Layer 2 of a small transformer language model trained on English Wikipedia (8 layers, counted from 0, width 96). Numbers have three digits each and are written without spaces.
In attention head 0, each number of a token's query is one row of weights dot the token's vector x. The head spreads its attention over the tokens so far by the softmax of query dot key.

Query weights of the head. A number n stands for (n - 500) times 0.0012.
q0: 479470518832471509536520582262304522722512554654453402479468565556554573428617550591369538556601479503419475507304662473541395225482649529315511685418352588446481669592726804498335576617509422510556480467503552248575580557633469406635614657417443476270525381667408532422291468519457328545
q1: 617250450489486461568368611637512457589573638354393626568566593377722575444520435423606335647384586485577462494573520514440605573563567421483582549618569553600432163577495470747450550550351392369607343730457405467446325493397598668527568310723509476545342270316549372442471530537450349539
q2: 563422497599554450600545523482693422466501465453358624594446577418510570395535625263605551477594656423398557314523602808547564509451503376435474317319466654540558376609353370420422397343537465559603607577527369356656377603263434522376542335603483471647444461284554527513431587460408443498
q3: 455534542318636530455465477457540394432574511460559502611678579592729522419494385391524340528470483613529410483495582549451469529283452417597582256493470669643701508483433347394476506494451436554501571510529277587331556478309441580266477343544434611681495471401449652410460512556468415551
q4: 619442330375506358518484437531433432410489518381679602406518555462488532532655651321463517370488433575512531589649450574451452665600526476620632532305550561520454230501410566702472511446595520616506441720375380516501439522345424550465447560605479438540499495547537391433531433499443603572
q5: 433423440398505516523464463692481397628492611602635516522367652422434511469570401635526471540402495409545480466404553296506599406366485513538434405407599638517633504469563566583333538497340627607477346368357482307414365444454665309624468591416531219434515433527587597293334485380542487500
q6: 501459515554364641569498492377382575483522520525492531522381468471586338526519468433538540607555563348402401506423485427569484525357508598496340586448598380670579621392585441491606409452447421620497571477621450414440494467557344530587646579537548484411301470395519570519428371445479384559
q7: 281303567493575420485386440717571459458533425519351431436571407591657634564437585581341407367607418338486432645527494535395378493622558340451659466448563601483402560500479526602666419435515373525635449444687545615332704410381470356614513603367411446540288622554436376284473478398405495499
q8: 416508389575513480587479402577440471478508642627507506483467434620599490599450545614277338308567463568479712406508631642578435412351585506618519417571530316473555620671562503390531504521352476491359580572368528477562544699744559483710544479495550444528533569600371575431516467505586651516
q9: 506603474601656530311481555508575583509424515490467723617689510562580435459430471466617377581503513573460475521678596446524552605444571535550587525509512474476410438603562516606462505521541404448567480494395597438537408443623658560417489506463339556540643438414578557457453634397314492429
q10: 496564554624416310413578522506535401376582411446595727524497459446668632338338537485461643378564430424549512437460545374442586380681454276410576406260435418500587556433570492656761543450434591606421525463600572662488429437504525457629610210417564375320469520568447523375543290511608507533
q11: 390511792486416513501453549486670586247326352577416570461712426504559425474446383523609616511492445480670663656315333407549461368505571569347369575420416384431516631555482465475542498594606495628561479381576356632556593486366686369524720553267132441621361478369559571453572496491552513345
q12: 424644588477473637416473464038482463483418641530461630505459477729485344612541572385377546543417705400608525525520516411379374532386372286649420434575522454415494393479372417416343334439518391482383627538649351453542425422525481610299634636521318548470333503346554642583560572385323588330
q13: 609440538455722502604561451580402543603544497588638473633590548588319414381438567637474576440365492499556456465442397447439653317564444629311455442441442531506364490342480457501408452545486428409409491371791635442596595677478285673396580343691491608547470542429506456718545337543594446625
q14: 461590640600339582386566642463447525554388535550408541658410346528453540434556520164551612523653548609459652563660616434437399549710456372459529518328515493512447489503543627441517478399566601319383477486580571512572302391415577337422433525580261568367494535505450610451504462607423615472
q15: 399501490396337598495393430550600476228544536426469753502506404673513405615645453672272490521492372356520621566545432360486378504591590466741358544555691287402429592471463477608591305380480549565237426295508646552488504517475465544512611617484501402295581532435441509488456255452510433487
q16: 516610629507617327494677601490595733572522615356588532426419494453382586524549414457678610614534527429539647579582467534477551609685593489527547433337688647375374494546570502647416436560553350529436384392280510495505539604632700585358656508367647451610564456579526547375377350377438602374
q17: 585658627364462561436319570351604644398317699553410595515686517633438397406405637582470426756495311545562392621374460466421423494551712599469516580403564530631363539454846627430507384506444459582537508660351414610437576475452581576394735476535501487505439463676576561391329612483444351629
q18: 277512531449458359525386423489438431394629520499502575461424498574666478493438405593495549602451648358513618606310472349334558406351511554563405407469456596522670478538510453480379470513493371506573614409557581496623677532596594461527518564279612422266515375614536356429538525393346533414
q19: 524457450620428449610401454412328408539371629403506571504532398449531600530550437441494430513444808563506570606474459524605527549566562532302439503371487475446454595641591612485447461674407471568583503556475412443508518513609511485536539595609427481657471454552467352468399595451532503599
q20: 409425526495382366406440589606515515328386374382671463655375689399608587490395375472380574585488263577555312352568529542352512650567278393636378485636530396347322677558464623415752422321516593537479437623481468521504376458523559513358584545484608349518527621271506491586374452538248392636
q21: 393702452318583531580500492421595521469523427471499801464461542420513530462515567552583477426394401781436574414644599477527424695539567458589445401407641540352380522537327566653392546331546452388451327575657335552467394489499467556502512728403460795573394558671598562482494470586540569511
q22: 370809480451506369654649779546420339537475490529682620394485462582596420490306358521546642453517647429373471409549496731297569697314571552373471402588421495457442474548677441649563441615525546417465444569367711367357504550404468390430370312559532624604541614350587512632541608539679526671
q23: 511517402536571459533384534579559567540450654504532431418482588431678696540347789587476559563309618487490414541719514554480492684548437356561454502458431549470450452537665356520480445379379384528481427727591424324357316456536392420808670680556654402811391507264396396486385688527393671541
q24: 430392519467256595385406600652634353310435510627732335441499622524346467243438636531317473610544648560481393610521491682434224575557627278480459343485422693549649532418468474514291273530420547463427765474230204407358463429402534343809582718271548539522642463350779395454466560596387600423
q25: 636524514505709456520658462624368550616653488356530464460685355431462425492589487704617504621515623462632652369531496494553623358518667419506584627452374580580504604491394642502569495718411430621490459342591712261473409601533490489648483438509644633492598678408434551615509465494458414689
q26: 556456623358608571402583543669383495509552344540659437327386480421288517433459479395416524586498383601637468522585509507552628605487489701734432382515356734547577428593407334522369460225609490422441593603544591383502439485577526462466415334587405326366233569473539744457597550554465653422
q27: 704539478595602382503544540504719341332458450624651378410740399403475479685350660505590477289469497569507334572599447554571413610545430538448417614606402478532315530415464390315400439510340632557692504403570551282589460581432585514433454673534509625465437396264496802501386501580564407480
q28: 469439422542237516559652620355571339685393367399676313444656468561411512623699410407641574438398447504574149326352601434595401444419552402404218524604612556569410297394521482554423472484544436513357470501533600610482377459442422264304435537632595305567437540742530579381456509632494546650
q29: 550404417361249576351342414840670543711504492689714237503636400422574511607377494547655438610641392500518586372677506524538565715624434658428506541592588391450413317296491319409486624678533520396506427332318552499219272665553504406374387561598452711580577547764471376465382504358497574440
q30: 135614499474454426342499468529706543561555550510585623485495481330375615482529485540622545631575488672376696553423543457575330433418624290413653448463399559708497527606458610383506384382542470400393438615626363660453456487242454486294698472386416466624433577633572676329586476590405223423
q31: 320379273587697845373511637522515557650562464486226470601605626450683528627663583453367647750686235464455832731502355497421366631558561727374377660438524483558494528294588652659575471565454573465397430322514701631491364567476551469442651535449523472376388478499520471554502579688580432615

Each question shows a short text with each token's key, already scaled and adjusted for position as the last token sees it. A number n stands for (n - 500) times 0.0023.

Then comes the last token's vector x. A number n stands for (n - 500) times 0.012.

0 " it": 416465475363460452322545485590263558577772367403512430325727426624335369678722491421716559281620
1 " is": 457404443458352422295527473624218507615735410284588462327654496536316351576665628390757612334611
2 " end": 429459575446500383333554486783352524529786366383564490298736476645271348776716559329514504199586
3 "em": 468542631409408342365492431523521553493640417480405403288539625618330272607624482429456370505549
4 "ic": 422505637547489216330446416531459536631490478361347349300584642666386283586502584420318440512513
5 " to": 462607564543605394353466394683346462463579465312577420226699502585486296614676520283659595353639
6 " the": 452495485496561474425429371610386476448734439366607469239676517581510361545694467313699670352661
x: 601319443516477629407522558422390622520552497426438456416593581548397412755529540582513521421663460655568438447604357538479535562531550546500464540463388662470398449523368645429561479684457519604515482498451456487625523642475566519287352453550376538556530453472586610558440382376470579568
To which token does the last token give the most attention? 1 " is"

0 "\n": 511499525456498445556493445608527394558595449288627432293576386514422375462648540402512686347575
1 "\n": 507509545477515447556503435602533395555597452287627433292575386514422375462648540402512686347575
2 "==": 345382556431511541286466688643373473544662397190637344417759492536433339543734500202492622256484
3 "Re": 510479573455624475308511530649406464467699311358587690331776445620373397684723615295495472513464
4 "c": 552560703579615278409562436589438779578614418395426454304656652660327266725505552453501399628473
5 "re": 439469585590553489346531388632627674573645378454440574447721584703297372657729711610349408698563
6 "ation": 483488489619549347437461370531420497640545575416520339296580629641321299790585597465336527438566
x: 692451485413544507351580512510445436589515439563442578580417533494455511402657448545463458354536478654622343417394441608514466586440398540501698508546390546452326609515454456592507430552416563533597462527486417577610449605385542656336479585482507679590458566450526626626554464481546540511
Which token does the last token look at most, and with what share of its attention? 4 "c", with about 50%

0 "ar": 390399408437246568428589332659624669730572534349482362337580584471361337822622506461382429691629
1 " as": 440456456542376381306481392695319546613696408313592514285631532540426379667673504277666666435514
2 " the": 524475481539476463420477416649407527521715437369565488230673495578468317542670479278740620406625
3 " La": 562593541541509468366514415529462468411695293329503422277649433649410318676567496397561506519625
4 "ke": 491551574495415159390500453569514563603625282421390523265590559575256404699558509549440431384365
5 " George": 300659633576523412336432394587425468474730475436494424234645539623235370621404534237507473446529
6 " d": 461439414547656506432396324556481472535644471304483458233768406637370436704678629308679513587626
x: 458437610491476519395607540494465561550457553493528510501514432629537482566505467537535595414506559632467431430534184510692548524563601597443434538377450567555423445550405572562657401741482585584574359456626622468391439354416449483392435485627536612537553540535517622483413522517537539567
Which two tokens does the last token look at most, in order? 2 " the", 6 " d"

0 " the": 445473529530471474410507442677401530506720411367556486240661486600473337549671484285726614388622
1 " con": 453456537316448399332546447724439584577667331286598580354701529607426284570646527301680458480624
2 "f": 620439514344404320422585328585534720685691390413429548264594519447115267744639640442500313651614
3 "lu": 671515517520361407389515343630573736737475362415393594370559361637312424689604506540459451659532
4 "ence": 461623616460316187262528319569524547728651438423428509274561557610161309767423594397388418398417
5 " of": 548629613435538339322424342751534546549675472283629379316666713573383330618577583262582475471536
6 " T": 444387445562557595415418334468520463443667304348535447252633490654299275697647625379557452568478
x: 379384624512570630495618524409478529750563468424581511566418512485407492583561486574538509248424436827495517529588374541594566562469550655549472521379457621502515559515474488507521451764513480697561394520512591557458483385385417513330406422650473590538607457519618498542536466462495438558
Which token does the last token look at most, and with what share of its attention? 0 " the", with about 70%

0 "ke": 483446491477129499408540490570507564712582358442324552313555483585235432738508503581444422468354
1 " George": 517238454357406495334539431622436487514732496448462443239630558604229395612358532260519495462533
2 " in": 554311560265523435306498488716402449527779341258629500331686453479359470765654573238606633370556
3 " Ho": 512606571500517512338535460518512533350732352343545502302613365740246272642502554272474466540599
4 "b": 499586575577524426365603440502494643602588383344470465216600657694183374784607670492432350596441
5 "art": 376441587519509299252500310545415528688621500371381386333637593739208333870610520385275428645418
6 ",": 122596589652729442208447286654232481746666420431632453355724582618359481837462545285662583433510
x: 489274476586628587435457539590494466507523537549412534440454485589444528551610446497515535294443440426495493475576202607577562375606512602449527574574432649451486438567489592470428354691482492487512437508482497470474481459414500545233593517506424624499465486445562536580348429293573550582
Which token does the last token look at most, and with what share of its attention? 2 " in", with about 40%

0 " the": 445473529530471474410507442677401530506720411367556486240661486600473337549671484285726614388622
1 " O": 513413490476584533402468542549448551381692440463590515285594408597338272565601606433578510547705
2 "os": 480613456366451413354444546596441454514595447472393443399587578630267314581646503515412392608411
3 "tan": 627590576434407266292485358567460583703548466329437405364548485582327321777526511373345490542488
4 "au": 488686763423515294465507527616619499522610333421574459392572488510336467722482625587394501554543
5 "la": 401454518547520224289458456575454705630610429288358555381706466573291448705537500646411532629538
6 " River": 386527518624638421304466477616378393489745353433486469252642386634369382823578455336426567429531
x: 569498427490517578289578407337444461586502606620484515660552493730573389653630489577614550249612447577543439539512604559598558532482602575523550461498426668524388541393566508498401569643541496618551371460398418530494503572404438541345584446551471685564515531505497526520571495449569514578
To which token does the last token give the most attention? 0 " the"

0 " C": 513417547444471380425537458609593589498705360405477425217635465618349267609555624311607411541529
1 "re": 575448539411541435439656436626650626532619336500410595422679569731344372634700694604453407682579
2 "e": 521559566413430403489532437628762683546609434479540481515596622638371270660582658637394377595454
3 "k": 547570495378369363337491422537515581525650373458523569278610538650174274759552554503509276554403
4 ",": 744776617507656403277552323692258522701595421467666466379728554625416396743537582321699578420550
5 " and": 522627461547621438305343483553258459589631372422632427310728486536333347714655499299717677398590
6 " B": 380485415561512507421451319546442610491646326363569519219703366654252234762574548337550549494524
x: 422413625535551623490592508389441591756509507450479583555532569378507516442580503628614459372509501759536422531545366529569534624520555585464406410423499602529513469464452516457479501707484532661555328396406539532442491355371416508376418403666417700554641525527662585514477460404508506501
Which two tokens does the last token look at most, in order? 6 " B", 5 " and"

0 " ": 472531508367497440455529488605525564619734329419562523306725478705364271644774750320627359547648
1 "low": 517495498280189392381516531675639580696709436189402593243643527617291456812624542372391442403451
2 "er": 560488519358377408460471502577659476631667441331327402299558619809190360791582548547360349584535
3 "ed": 576550638439360327482530414636583637643593589398415459239556674617241389622532663523341439587579
4 " se": 495501608702615476444447346762521675585659405360491482363624457659448345544690530320651512557540
5 "a": 408577558562600456385485364573468601571512470495476466498598482626391271691640678625450492654636
6 " level": 448557564543520433400377478688433440441659427454550552352533408643345323622499578333615456308454
x: 627528520444534529467607491370424395528520399544498594485569442657589475511647468553652513273634430527471380453381412432585612604483565522508523563517485632448276439461641484555532459422439501513479347505435380602537465616533578545283487586531466555564566588414528541537433422441500689535
Which token does the last token look at most, and with what share of its attention? 4 " se", with about 60%

0 "ed": 434427406357263462456546460635558614652590535397416428262577723600214392630506688533342453581571
1 " f": 518437588430406332417512404656439536626632396350484460231693383645274288696635569298590461561622
2 "und": 576460600332345366474570356642557682710570505334295455306546473610143217752545582391380470626668
3 "ing": 566501654350364339384530520649579542668659389299375380261564728655055384636423651556395373440409
4 " from": 643578639494470290357441437741406490551723467236668401294693536419450440628528420185652560327581
5 " the": 457552469476527465444439377611417499479722427373581494227657521594464377553656471329707628395621
6 " C": 509409478563631475411417418571516574456725402329549442200662474599360265635565638296509436559521
x: 410394532558539563477655557385364621726519423470550531605566479445435504441499486651560489332521464746464519484579318541522598598416606584551434422366474607547483481560564574485548480688523565662512398567512563529431482473429414518305423404696446661554626541524591587580497470417499450503
To which token does the last token give the most attention? 5 " the"

0 "on": 543407422363343484426660351417532466666720411404277364339573590577293323834517574465444472682527
1 " include": 446454461501364402348452523672308419506626413297603372359696452493497456508670572294529627221376
2 "d": 577451484320424342359568431620526581714659528358432398383689621568138282781670690499400390639534
3 " Lu": 606506543507573456298438425628459565490635377505585499337670400629304340595651433354517537579657
4 "z": 559574602439498392333457334772532667591581524419520465348707579594202461843733510524398337637407
5 "on": 436453616641565336333524372446496499655719417386333329298653548633252356881565555532403501678515
6 ",": 183607549606741492287459364651294503710623441487709437350771555646406420736550594326662618430505
x: 450246473593638611408462521570493518464490550514427633424469451561467583573570397463450537309488467501550510472525256564565608395602532586464560560516470671447467460562515611476414370741461477515458412538398480507515446438416515542241478491512437567488463524507580601567399445285552573574
To which token does the last token give the most attention? 3 " Lu"

0 "-": 462485429375498353446549580624566592592668395354589399235754530632209446707663735434496511586464
1 " South": 478398504289389392390565490510481530576744309364558337172588530505260374805511453321600513287489
2 " China": 496404433385446475402483523555410471523665345437547379283616382575340393785620370373476458334525
3 " Sea": 591568580489686483327544402601455457409758338437515464352708443654309361732670616289506536410602
4 "\n": 497503531558571476535539406580572420543619434310626466288563370531414404451655526395542679321549
5 " ": 508515556642562438489474426582500535586762347352575543301716480666341352659804742341520415546623
6 " ": 485507464655583481487461424573497530565769342358579544304722479676342350649806753336541406545639
x: 467400489460566565382427607491479542616581440342492616464519522500470450471587484635484590331539562719639474489547315557566581452535598606496373436451453650515447515570521529524533316676470436665537460511495642393402450568557499448357459469499491580553516586548640597574487470323431511536
To which token does the last token give the most attention? 6 " "

0 " the": 445473529530471474410507442677401530506720411367556486240661486600473337549671484285726614388622
1 " As": 504362428503480435293516495602378491433646303358571538268587580476371298607637467374595619408586
2 "ian": 643461489358407352273556343678468505627623438431372414280607510690266450722611562395429519450524
3 " con": 556498695468556398316484411702422548553688332276583564331709527600417359578677527318684472485643
4 "tin": 587655746484557297267548392648514493629623355469488482335699568621331369748688530418483445428536
5 "ent": 342402630581508237320442249511702525607783454360469424239590554673244362748608636367278385567614
6 " pre": 604450383614606576434414409573427411429610414356565506357615435664461367438586576351692574518554
x: 535562498418499625478474570397603379565442455539554478450476431719611499696555426427565552370650452608479418463676331505589573519495555561444524494407394597508361417564464496478640451731595467609521270476627517445523551531494406487378381519583550442524486614544497576450573505363539550455
Which token does the last token look at most, and with what share of its attention? 0 " the", with about 50%

0 "\n": 511499525456498445556493445608527394558595449288627432293576386514422375462648540402512686347575
1 " ": 481530579404507439499485462585510519613742349364589480295754512663364327668826748340547411547625
2 " ": 469502629464543451490488461579513519593754343378594484298758508672370323655824757339575400541643
3 "-": 504502602480615427448533539635553618530646428369634470253800508661244391653677753429516504585531
4 " South": 521584710543521362368489486519485515535770299332590313164608534520240361797541471302583504290486
5 " China": 511583618455498448424432505557421448504670345419568371272621380589333375770627388363475444341518
6 " Sea": 398430502567613646327437375574470448395748347415537464337725446657288329715668640292489521435610
x: 649475521407473502351644382407440535648538540494469534592456452590566412623549437514568502306493441682647373636497533525630637532499578536458567533368336499500463505525546555540450581639540518714523351501475513440405469633444416481324483539623503632429640599528663512426506519582488483581
To which token does the last token give the most attention? 0 "\n"

0 " Su": 455399505553529514413607563532453606292549330400528389312593371481314290542541398422605539528654
1 "lu": 451318516476341536410558359690619714733470369386369574380531404631279448672593484532442435657539
2 " include": 510432470483395368352428502671314408496624402293598381364692450501489465508660566294525632229368
3 "d": 574544560353476342354542408607524572692666528362440390381692624566143294759680685503410403643534
4 " most": 582523538444552473358352485608495576399602190366543465292715565560381472577751566383714609395535
5 " of": 535656630475558394301447376755560561569699459269630377286698691563342338641625573224592465459548
6 " the": 459477489472535481458431389627425468487711427379555509247657497582476411554689418319691655416587
x: 566329460542496647411501532475403619490534499436453429424581575549421408755522554538538484437642486698557513471602353541509526554524520532470456547456360682493414436485337614427569458674465523620501493454509456495652497640463565519267379433513380514574565430489592548574507358387500592557
To which token does the last token give the most attention? 6 " the"

0 "n": 367470405389428489476641324680602576647619454408430506350573613815283315822600665432412284727577
1 "s": 481447431367386405375620487635442512607570432348471505315561712694268281694550756536358418690429
2 " Har": 622401593489504442429521437601507491470670407351532406280677448667202305695503432329537567491579
3 "bor": 638492669380350273288607409573573610636656365308515408227591506607134470756454421415464426374631
4 ".": 559670887622583564271455412661276604571677293316608371398706504643233465893579573319521620425544
5 "\n": 497493493554581489535550404569573420557598456305616475290544380534412381446612538395497685363548
6 "\n": 505495466542579518527554398561576420550600460302619471291550381533415378444618541395498685361552
x: 456399469621591546520621524547456677591537488499471598542418564588426557579524548465485469342636590637629534385466389633562636524419478654489601453566320600491438511624532580464451485823432438602520462522401489418463393508540504435351364411528518588487450475402582657559478508421412611475
To which token does the last token give the most attention? 4 "."

0 " a": 457507541483562440416536452630402613523599367370610491309633374589495320471654527374778631379603
1 " gr": 570498602346437307340574380655408526475672415150487407181676485591291453657601502205556531487550
2 "ist": 566633526319276234298639352622538631541643417305406391300505680600155260642360607447400458424544
3 " m": 608606576507562438326555406594423521401643298369534524200540395654287299685574530327586550411580
4 "ill": 538513799556520298337605412670539721705730433419429482264642661718127345783514531408442407535430
5 ".": 433677755794583582269331451630215525607686279291570374378734483595267305845585621261586629354644
6 " This": 368472476562526486394353380599390509544675287380529474380639521604451350598570409415600727340526
x: 610511453473477598392565626432520571632583551541456573448479559521593414658553453614594471360497449634670418566595442572484586527336489536447582513403392603498488492519424530502488522641494524503511503495366306546623536524490582581268364474640332601581587477497592542491420529511487532587
To which token does the last token give the most attention? 5 "."

0 "\n": 511499525456498445556493445608527394558595449288627432293576386514422375462648540402512686347575
1 "The": 548431499535504410319522451690435500543662334375567433345741471646514368574715463269633691415453
2 " b": 546430636566540415441501371608424585579640323312521479242688341733290358678643557314606552521606
3 "lu": 668516547510390406392525363642595730731510328416404585362556359662283423684624528535469447633504
4 "e": 482557596488510389440500385676711643573614420481522497494579567694318326694597654642358412599432
5 " ": 513532549618597429492476466621504549613739344367560545306724425681351303644814715340538409569610
6 "s": 438461564610629436340455430606452488540607421358513523312567724681283285621611781552417426663511
x: 493505496485667534221503484393492385491502461411634486504360510394400551442497498626493413401597434728480443480525260536616603565556536516509515484487464631562506543526491623440468387549436476623522442573448562511477497581501566546320496417532420485482379505406642625558601446347440475609
To which token does the last token give the most attention? 6 "s"

0 "n": 367470405389428489476641324680602576647619454408430506350573613815283315822600665432412284727577
1 "ated": 491440498370242440452464507658515701739447602330480387280572641554287400588528488470348495496501
2 " to": 542412529431461322360526445721362497534612438303551407205717524620439326628650508269660593415579
3 " the": 534523490518500432423472405629417513496727403364593500225654534599470379548643448325715648388597
4 " Indian": 401645601532564493225487375565399426420674414348533249223504526636332379658543426247507619434648
5 "a": 403548563554573435339513360551427638588524478465450453489581507638409285751593642641435471696579
6 " Du": 378466495584568463331450448669476545439752279389490482330663356656322313682587455295432502532663
x: 524524354524532507515583517371499548765508603483469531766549494523646461548449449587534549251567438653464537611520468592582533548418635602463567446397482629528489400430503396486465494639485473621553374365407481444441485537447433571217509398559507632489628541477732559543514478417481456495
Which two tokens does the last token look at most, in order? 3 " the", 6 " Du"

0 " Wa": 413409484500502545442563457581477528455630333404670473303546326636306362797490457463516666485467
1 "ter": 650458472327300321426624448674732523679823308366404440385688550582202468798615550542310443513505
2 "way": 564437545308239455441578406581589570538629459344404487221507480646273419775461524431398354496442
3 " is": 617497538431443335327451457606258468613741428305608470335651483508321393586689602430723617319612
4 " design": 552517520525557384461452471581401446516584518372440341194556474622347376472544536319629586342466
5 "ated": 471535597596480216502455463628492725756477638340485407272577635528283383580552485483362469485535
6 " by": 380510542581596453431365343631399382493681548270533304350670429515476561621661505318538769360565
x: 660299505585506487376535577503420539450524524595455559399539469542638558695430543527524555432503536706525560378599317530582683381556476508540620596573553652480418540498428556470567534649424515516611453526497436457582488569412432528236516393551466671487418465474603575486395507452470689511
To which token does the last token give the most attention? 3 " is"

0 "play": 507505472465435522429578534710558626569526427421469419489678549576287457602599549649460571396283
1 "s": 485482431394362428393584498634469574631562478362452480362598694639270293658561712622371468688432
2 " to": 541433518458459353362529440708355515505577451339548422240735499635473306617663497309693598414569
3 " at": 570416642454531399417411511621349454585698478370594465327754518489406439538618511392693608300587
4 "tra": 570630658536494257314512484679473709674630467372572552386743463581343354731529521506454586485538
5 "ct": 464484697554542422312530394669645704586638400379483452246578635717230358577633595320541427544431
6 " the": 488479488473541452448423361602395481498723440386575476249696506631477377556663466344718666421579
x: 588337478521485625383509541459395634517557483436445450408609576535402439695510504567507522427656484683546474437628371539511516539510538562463427575460369678473410486495347634394559448657443511621501450475478447490635500633439569526293377456551365532554554437494629586553458350394501571567
To which token does the last token give the most attention? 3 " at"

0 ",": 152532412387457315388702429716339598705582420470694390342712602646398392773535584290636524458493
1 " and": 375405532490472357232517506563236519628623388422668378287750514527330355716635504264699683408572
2 " will": 591497472470492404292505433664225417460716237329508554236699541648352349673560520282765526356565
3 "ow": 413543660345361301367595463583534635730734394285458423257640504666170320956543571419335367476453
4 ".": 593653849608593550263349453649208565606639284293613374410738476599340270845600611268544633417626
5 "\n": 495485482521551472539531399560561414550586474309627503315529367530467305435592558389481672370570
6 "\n": 511487472515564502536544395554573415541590467305629492303539378535463326437607551396491677367567
x: 438408473609588557516625535520456690598532494504475593541399554573412535581515539462487475368657590627621555378460400615544648524418474656504609450557322615485437519613537570460454493815427433586518468545372487426456392506530489444337352427537504582490441481397607669547466513429411603476
To which token does the last token give the most attention? 4 "."

0 "e": 518446448443391453455493452652719568574605454496570524476598576673378308728634671631349374636447
1 "ep": 626614530477203323422547489583665557656561366398371453313633575643287290531581452440559309542299
2 " River": 532385572419447344362595528609381418541726386476491465269616353621388358801574444337428532422531
3 "'": 652507562398604455357505451724378476525575388385483601285731459794468454568567538404408659678573
4 "s": 480566660491495331341534442625448538578573437320452529302534738619329317656547712593403431645493
5 " main": 542583522567580475484403494595467458484646325336547428339572460550454441507735572421682553415578
6 " tri": 503496352604611632442479422624481466439613370422474462367610288709493411539739478294550379490600
x: 544538379508528448486597549336536526625517628476445480493410462640644458696524434545539489197497439508495372520549342476619520483484660591460554465505480555548375483454572461660626343677554419637532393446566483487574366579481537520375547461587525493470581649464523602503551561584510633511
Which token does the last token look at most, and with what share of its attention? 5 " main", with about 70%

0 "z": 426491432472441477353574469776535610644551547441494356417646564534191523871743478548357293638339
1 "on": 603540540354364433397619372433510475677704418407296310360606543570306377830562539520407494682504
2 " include": 509430467481401365359426504674312410505627417295605372359696451490496457509671571295528629221376
3 "d": 582538583342478327350544415614524585710668531361438399385690621566135282778672687502403392638535
4 " Lu": 552588533530585480313405415620452560490635380504585498335668395625309344596652430356517537575654
5 "z": 470589618504532398344428307754523669589584526421522465348705578593201461842733509525398338637407
6 "on": 509420521679611365332494378435498499647724419387337324298652546631254358878569553534402502677517
x: 492504526453581423271427434496495335615557521487512534443499619496361596601474520526498419157578416726712569494475443580592430483566466551483554539561403695562431541494448427499547483631474472587467523471461430363445468503302494567415407445453419680471419498455472551556578443550634324450
Which token does the last token look at most, and with what share of its attention? 6 "on", with about 100%

0 "la": 501417516475203480355608494596520693663534449290328504428695444533314440682540494633437558644494
1 "go": 427538493339306595493467441584651519570549517454546497510526455483320435656612401581370241525404
2 ",": 650161557372565316296616360704272541705600421454673418365697579629378417795532591301652569414546
3 " from": 622453638435411325328445469732369514570748423250640398308667484402442403657579431165644553271621
4 " Ta": 541637518559512576361414401615409541433580324455605509343605407614392305618591480404585533516551
5 "wi": 380641645598502389343545440626526642557562387472447565298547427600124280710523471476477522496616
6 " Ta": 371487452538465563405373387597419536431570327449615512341604406607372307615578480427583537528533
x: 509500541514511599481623624417529479738572501520472650628465514501554447598494466561669538354555447721405446616613372417635515519481575548507574563420449575555621457461454490487445497715515394640579306431318530587497505418384428525361346477620493538521611533509609553514469452431547414578
To which token does the last token give the most attention? 4 " Ta"

0 " River": 364527464385372398419645556594378451538708386472466482310581336586411413777586427345433561399575
1 " as": 495437508450436356318493423674361557583704417320625519290634561507420412631713528355666700421571
2 " f": 586472623470454320456504409623471554626661433343490477221702360592273304711672595305578465543679
3 "ar": 676619613414351319376559329630629721704617470395469472333582558541283380786657551513424383699662
4 " as": 525572542495575348328390394645324524562690416344620533302621572509421394633683534392665693421553
5 " the": 447552460521528449454454384598409498493709461372568511235652483562471379552671478341720652358663
6 " La": 399432460571574457376440439516465453419674322337507423298630402622431330676553487417545507501624
x: 435443478475539507484541581420517493716451544490537563693478510542565463647446445593609529322555432725422545511489442538564562559576493631476510537409489723531536535526495420436405534724489448759522469539386524427543482490414381553326528323541560664553572553449729542538524404478592512509
To which token does the last token give the most attention? 5 " the"

0 "a": 395424478452455411390591411655462588588475491479428419531549484602387301707590653631438479679576
1 ",": 277218488363519307353680409713336590695577421473697395345708594645403385769548586293639525460503
2 " and": 514326527522525360232470510564234494607609373431669389291741503530345345699660488261709682407584
3 " is": 607513514435436327300433450606242459602737428300615431313649508519328382585680618396730628342599
4 " ": 522483629573540377478470482614501557629720356371581548323698412645385293651837695345509416548616
5 "now": 514550678661465301378463533565376753558690285241605484254638569516269356839656477461460557307568
6 " the": 482496499478564450444438383615398483458712463373630454255665513572479379561713487332689658351615
x: 595311452511500628397514545426365636486560499428451462411593577562388418710511513584529514457669451663563413433613399561463528571528525532511457550422375671474417444516358639428553463667440522604511521492460459463640525637454558530315358462530375531553543443467565590555446373374452591561
To which token does the last token give the most attention? 3 " is"